Layer 12 of a small transformer language model trained on English Wikipedia (18 layers, counted from 0, width 128). Numbers have three digits each and are written without spaces.
A neuron adds its activation times its output weights to the MLP's output. To switch it off is to set its activation to zero at one token and run the rest of the model.

Output weights of the MLP neurons that the questions are about. A number n stands for (n - 500) times 0.00094.
n2: 466500399511455599406342492345315395529587383496496611667557576853627564843492251485548389426703433290371846473372516538423412465582605459461392654508329364436421390362625531553598427352489464389575409595356380531612514645779637687120436373571690658635375529524666433371544489575676664464684396357359441523439758790630544409369500347320456414561486436546504464328518597296529605598468
n82: 716480218323285258565545390552540362378609386549536496423613362697335804318402442332696478435528404305500593504180589527553619588326486384411481620631431659678578483524485225724465472797788577456616543590290496546391532457281437644614504546390436568511547629646452442382504310477580525707492641348515454524765528438291583615225681589831402500552472353555527589562432674520228543428341
n96: 180262356618312455264743467706319526784654350496553598451437500546232613780591695600610538603464523628371447569628376612493532419579389627397559545560433426754462585423527690538184443652567350409629675354492631536519478371730432662600549369144268577481420252362616355550492462429378621519368564488269562565717482351560577459311629657137399638568678607362426398650593528604527415588673
n114: 359583715275651562292559291330628432485615451437583523514637403320507362580378615508265657600598515485443493399558572566673602539640612515560386402271561496480302595316714743355585618456447518624451492340451511630461272403420753444372467596341410469563461455640594381703534493527844500460477537435542526555515538082375455425431449355126586599500672542394391679870714386616485339511518
n181: 474386327539571454651534445483716475403606363440359556454504353428351472798615588487504697674509370483263420487641368673612576333610464306592483676562378363453588504626388651167332316623491334659532628530440390412865572339559536457825341601313350378581429436476537587775734521614590802203694659606101431522242591500638448267379540474400491823417452755065552441539470334664697381488533
n187: 549488257425431600488360436515349670471500503445351724386375784594548564569699625431751305437708500518553438531515441370606307407441615398441616648406429382363435510686641346525610438641302668460562637386585417413595683304376642563577222428300456640709599408694457699500437435316801563532363482542803411558322380631558378359588550369248507346514593621593634356342382541416563447556407
n227: 535654760539437622361465348417529537463584605412545361756426480270610301346397488377426261782376686560624319504547761429667484673443463473795539395466547454379451420376446455537571376192384403552664480451635429690636489472611496446301586547574641375519626431629437382488303598539526431478396728382264669728436560492488377372359452558663508465377432166376539530840653469441332694438772
n262: 604604513504549668605598618275676334523664500543508480508424553461496509437341435374428550454299492538829442373630496321414270252319495282542393450539368410547481450360650542492216434446516485392482674566393577393571710488853692637590343319504578479746520539430318489256472465556259848538801442270373310406434474552709421582709471620592716776450434387677468504600539316403539785582645
n297: 617800627412555512439178509528340516657594523443439687524516752528642327720468335521338564802590579672449548534661369666421479262246529370373550621532291438401351545745323053500627250626371544504698343476372513615563450466512538578385652815214844625573534385604528089298318403479343715464686616462417269479613648492432426520558534391710430504468427466448401572446508483610582653543352
n311: 545589407616682517429689382483450306440749488461379664696644578604517600970682251491380654448376362671383483596500322559592592519345579523524407537568429320500522704541866786491536809430295338612475831452168698508458656180219587518541564585530583417199441315496398399438726388572433454590270113645540557390418577527340236307314221460022443840714690491606447629648588451595285597475688
n315: 635389704416585619485685623613539325326446504741563505655531738298414322793464392401458701597495606393578684757189709538580486322407298448490435615398444541525719762414514325487467198142315385250436382595675729590347680519653324395211919369761500413450698610491566518601228549765456522536413629172398399252509716593609514587614528384422482723398564055777316594579509519476518203569318
n330: 642514371156286408346477495669633371399594318522667555413504734394464515945192398421227570534538314688967363514477261388559745363409178717697423708640610653623310164462586438779709425595377644504366403558536495475246475598815607347435645362652464623558435423534561452216632341788543663518464509449500247486425487623519536727446626605366136532225669435613133491408464486430563655517526
n350: 585456341584661398285891428415494509597494584481385284497549546622226296679568480470581484480500590379509318650493500589489603386320481487418613537589481662580656567560596568429490493422326414453538566462452572569506551401418785662503593679478576698551556401368438261443699472361469588438567593278513343507547361510570404476597646503276427665441509448314564544591564396398360573627562
n352: 314231306515559538389565573757405415346532527432424536510472797514419407873612562352355528626649626420626437358566443648525451534477449559229493699432358396660598445489457591732456567466322538430367691688514639678497350437554422618626674387469582579546511471641573497289298532682486313507353517342341410552672639638296525429221597420477518489677604610496651371438557558386724381374382
n378: 354352407727578299474469432461496390445508504282610633442742682566555621479531480677480368721317528512371566575615305451483496387355647386300528563704346584317648525654684402411488483403488620508518459500468602799588679496561744452442519268446536638583751106504488431173464387423519379477312527676460808404363459621372484216591649225347647593632649659500652465496500650615405390757267
n381: 574428325414757403423071384666744542245496704348483597368651675669552726479563463529439418410759605539450346579554611463312513525727529484521399395442427560088398489685259171574674479508354640324332298528665484579450635450549396416275547455779476601580579283402539500259379441345396607453516680706662589668464585655604344592683671496713532410391575463534363382467588414554508473641762

Each question names a token from some text and the token that comes next. It shows the activations a of the neurons there, in the order above. A number n stands for (n - 500) times 0.01.

Then comes g, the gradient of the next token's log-probability with respect to the MLP's output, scaled to length 1. A neuron's effect is roughly proportional to its activation times (output weights . g). A number n stands for (n - 500) times 0.00078.

" fre", then "ed"
a: 484498573500492657493486498489498739492556496485
g: 337499368685483285472571372438458523488735552401508358684396795484552616529405373596520610532599687691613213551615505615499444704645449578544450411358547270542562455479571294465669578503305587479479690416528271713476429379561605507477556494577366439612433516450484519461369426521739511266373488326453437373563668472531554346531502564314355691548477476671361370505638403542590498478529
Which two neurons, each switched off alone, lower its probability most, in order? n330, n187

" ", then "3"
a: 493500498500486485497499576523483483483494500499
g: 453430491459585582458511620382583569476646319457575427199553363616535540361505352566609416607376522618672351392490560606617621550615546666500621330406626614632335387326516449475289585654577399354508443502699314515565484476320482394554451650517537515520509576489645654720616680390397805372428548417478402394613271498487442629600407670486480248617388604469727470348375363462502456358543
Which neuron, switched off, raises the next token's probability most? n297

" the", then " band"
a: 486492568487490510512489488539499506543567500495
g: 598533407716540791493437542182733496537617470493602453481532548396236581465499300592626466537554685711342609365464558409488550604457430422428462643388358252430491579391524459499716639489675532603540351504520551549506515546529483501569585745400569567547592335368388298556500396529345635539536419522605519626234615514567417677530567405518505532508212324482614360536419532437462227419501
Which neuron, switched off, raises the next token's probability most? n352

" Their", then " next"
a: 486527497485483549490492487655489483484488500483
g: 394728309344642464528448546445571417474340432427514309586712586578405730552560380288292569411461363491304483574531502554501430374488540589384522466541589427449417358529405522571627371676533461447433633504530592464334561456455395462335662477548512678363674409700530546473584540470584502517460397526506420412633634442691402415658524429508294634419573579565466932203385683748550527449553
Which neuron, switched off, lowers the next token's probability most? n311

" number of", then " passeng"
a: 509496730492691483522494509548488656512534500499
g: 257329518469371534510453328705885419408309462658560509485475534522570462562519575258645439391522544356420604548472174445653464598674549496469528474563386397507436565493518448538623359653433607460496537296353527433342526798621589621281525450421586455423397345673616548508279491530748462405558611397441564388674490495515533353489578499470513525476692517377444342596696675543608491562509
Which neuron, switched off, lowers the next token's probability most? n96

"ed.", then " Ag"
a: 483513486538498513484490484492489507514612497484
g: 553533291543362326408628391516435375476391429707456389499404650522207415651407813755505422355731265375475433379368675353506586494570498558530464601596422606621747608633568503642614499428396310547511409365608585478398415498439644301514586263429574502789530650469381414407597629555592379598547513481508418516636514427594560542499380337457473529507482537405477493633650333590392529545571
Which neuron, switched off, lowers the next token's probability most? n352

" gu", then "ar"
a: 497483494500499650494498555495497551486503498484
g: 509652509483444401509545660384730559535338521629385481582465687537620484505559480486725257589713641460493457312392747537422554544460462197400452399419544627445620396357417459448407295491493358481665424383379450345498439409438448564557661489536597466451311590721596381487322591421653235464622727602580711485650513662511488589614518506537536368580371522391447331510510342302665491598599
Which neuron, switched off, lowers the next token's probability most? n187

" Label", then " in"
a: 485497500500499487500500500497495498552483499489
g: 215839629429692474472531396508545451387479350505491514609538519559301493546377325574323515516410552321551302548355496669269568408231371549593394435471703372588585642497541635502490352591346545609403619512709685414637483401419573588522636573544584637465497377382408530555491519529465396570609404457477519541441746362636381433426370526516606545296701570314389681410581621433593534491674
Which neuron, switched off, lowers the next token's probability most? n350

".", then "95"
a: 493500540498651495484498492493493484495500500486
g: 624507325578689496545381800412579441496477612455510584452620325497490612493496593606205400488185392393459465462497424587444693628397549509631452583513465603480393535549528460504583588617375617575628582455607613574560489532457450425637456584479653537598323410604830541501600432311396616454446493664557409308352640655575556400401421604484507562370297570416335386356299434537300605620189
Which neuron, switched off, lowers the next token's probability most? n181

"able", then " V"
a: 500484500622500500492488496500500500485483500500
g: 379324542553344609346631502460471442657385489484536627385516458661581565450503707570469398533657705552479456692425605617608518439557425695387473387556206478685457436351488635470450574492751438329607542334498662373631384473506482237641460560465667286487576554473541482431518643476663494400578671533223633503658514372208459559458539510336362530395451524373759497482408396408358607588516
Which neuron, switched off, lowers the next token's probability most? n114

"ust", then " left"
a: 499782500500500494500494489500500500498500494497
g: 502554385348504720538663486519653611601268604495430448405513588406416292539518599606563622561660468417574377699554348548486504602505523601345617444600502505664451672421777634408590492602533436529446504502519543555417491602295539444432524415378493585225495518573278560589510384429759532401499294519508557380600304419716396406379541595298577438339500508576198492668421336461385409800500
Which neuron, switched off, raises the next token's probability most? n82

" T", then "uc"
a: 486487500498483485499695501500499500483492483484
g: 825587492456381532471643689504678439768481469612358356342485338454654389553482482553348593508675451481541440486617461613418469364585435696529314537649609429395562499553511417528510401351431462457421427346440331621460522526521375720458564597406380471637501293421483336440584519449350711339577492542513335344626285581696460549662440635719393561279357417532584658503443521576799483532460
Which neuron, switched off, lowers the next token's probability most? n262

" Pol", then "track"
a: 497591500499500599498485491491483498499485495483
g: 500495375390598360466527580524665491467557661489664232433491458602438534630404593559587558438512476571401462619557627469746346567465497452338546519462651669557510548421547523649627256551409381259561653324395423585483477468531357530580691511584721434502300714243380523359345382604524385422611607535459434572682508370382335427740635502438463331547363280715631591462625513386584424571330
Which neuron, switched off, lowers the next token's probability most? n82

" w", then "ars"
a: 491497498500496596500498498495485617483489499606
g: 431548606481468408506672531492637612441601397507399614654523571476502380484432314297665353323668432669613517397509729482561640467508443510515637528419444404380545528279565298582590508495509208492467362442533681537507569553559756505584503497515570551566236487361528476411345657657212423414546458564577623567540492783619378379619443374477363537539299582474416516384358490542703224600676
Which neuron, switched off, lowers the next token's probability most? n381

" in", then " August "
a: 587483488485495499484494485499499509648489498483
g: 267408540307520524367482600402697276435455631553385568661585687612543410439602363453570401230420475324490568381368648580427581538577589557679601326493487669302454471350434658632431463512397418772483615527459513570482566486470352774410434450504655588330480404482591667639486467462592295530484671512481512410567631703672371559561291471550598488515415410632552440214554546467535278545555
Which neuron, switched off, raises the next token's probability most? n350

" Can", then "al"
a: 492527500497500483490495499494500500483683497500
g: 232462375516592417497365506389421741643671606555557433487495744235544491372597366611582397632508346409529553561517607479406695561527480460479321541511232409573635394542421260602425578655483443686366281298565611425582524456514279637691489504513364423453434589580626512557536510619693524439439531402495570295619505527340523511588617446398543534695630342484549386594714462583603430249441
Which neuron, switched off, lowers the next token's probability most? n352

"uh", then " Girl"
a: 489483500483500500483498508496500500600500497487
g: 761541453605601425414548496389671444645545412348433388564457349503355513576484756527622322381489591376551485447578662513450566367417497549461656429442490351628531531426253567524407815471360590632498412624660477481405466376377575430560695461509204567450309535540633493514530555319515415462535546615399625399537508225535464492573684594392525378459595604138442675695479583462415718553478
Which neuron, switched off, lowers the next token's probability most? n350

" to the", then " Pacific"
a: 512486586490488501483494483580497544518568500485
g: 521654637547446489461326432556773568576476462548466485302539439334608329456562527334485356410660466663702305461451464653435569639567582523577447557641722502440220315335585309411348379211647608589453483570662699641363617572470333498593694597581485354370390365502469469411525500454404524545674559442479353473502453437517595671598601389499374429505773690539426528547594368508354550436459
Which neuron, switched off, lowers the next token's probability most? n330

"2", then "024"
a: 487500483500487485499498490484778484499499500490
g: 398445974389485326605500299485602502567496459536348547537506394720591530498522507382552677490422504396478600582288514494635623558561502327466385513348442393465610326411427453457714467382576559612296414376642499546466387502525521435712601284588513460552608592458562878566533435517580561229537521497498412461412311597378544656664509369594398601444668535417636359602310491547462474514381
Which neuron, switched off, lowers the next token's probability most? n315

" later", then " record"
a: 499496494483535496619487490997496596485530485490
g: 548393516325554440598458758450525441482390584265570332518459462378194491532483657520773304316677915428613515478508580320518577633655539561502618381562346322578387529396396595254493558486612584508477394520542403477580299408507622557621561602462372401637449522213514660495471578657542498419478592588458726583576583458611544531550459405412345374584362488555548628533508500575443392409401
Which neuron, switched off, raises the next token's probability most? n311

"ear", then "ly"
a: 499714500556499497485491500500519500487499497485
g: 738468422306459271438571428464625401545577555295547546630498349198597384452498458359538511528554719419523616440292514616463639682527507470521443382356704597330639317559526531585350562549679642528725611567413595462463473550502325596555450498491514194456739617532561595521417559506560424477491458630443430627344128398463439625535530508563529448771449569632474342404475617445444571387444
Which neuron, switched off, lowers the next token's probability most? n82

"ings", then ", The"
a: 494489499514496499500491487499500500630486499500
g: 750524360710494558434488286520586457311805488542613527420473469620453450461532531725589438571401638540652468435562603434544545478342519521602605524548460547529530573425251450603550468598363236504496377757409560354388428462525556693528393687610248591213666485337461372194555412587277369415561485431630597452445594534470562579378510607484610496722620435398425435471340427504453611556540
Which neuron, switched off, lowers the next token's probability most? n350

"-", then "31"
a: 560500546492715499485500500486498485520500500666
g: 394528332545494328611401506524670488484536544600563376659386579573682298566436484704289461560207534655414464402631519330636444493447492500622351405485507523515559583391666537650511387421517563480513656517508656367493602418441715594573594482549614324544503555426402558461441462400501415457689309564670501587487656618499470453517614794435372655326336573470695365299416433321202585632275
Which neuron, switched off, raises the next token's probability most? n381

", and", then " released"
a: 538484487511487484487484492515500488571506500484
g: 633495554560302712521423580425659522430467764508545563574446616465388664539406441630490370471456591799492313467601584393593554534689449316481352674403434376625344243600476529569600390532467390636551419460551675405307468545541390618401718445398379464597265292575362663450441380592634619412675545614491525554394475560569376594465499525610655498426584504212472512588467246342439354558539
Which neuron, switched off, raises the next token's probability most? n350

" many", then " Pan"
a: 503500836499582498509488547703500545487493499494
g: 435361513526611438187567635494457725525420427607344488604611709507529361543462561617505467634562362618679519445583589462430626598498523511582494524563762625677422639580377441437435496522600746577518325258471644706420469455522429488510322567368547341427254475505332357564516482402452582477582545387360276343472392404341734686384279661497454493682542592466358457614462516397417524693429
Which neuron, switched off, lowers the next token's probability most? n96

", the", then " local"
a: 497483524491487506527494483591496575530619500483
g: 351609499527556666694556346702287597536644631336486603539387510395496470431604546489502522620776592472263538333444425320567380415469625440359632565380537710623580634468442551565498640515609354548217422539454264619597494624561401487391520470226425588459604333585536385505284411380559685376503522498535662495496302477489587589455478466459495628418461647448620279540345525645654650306518
Which neuron, switched off, lowers the next token's probability most? n352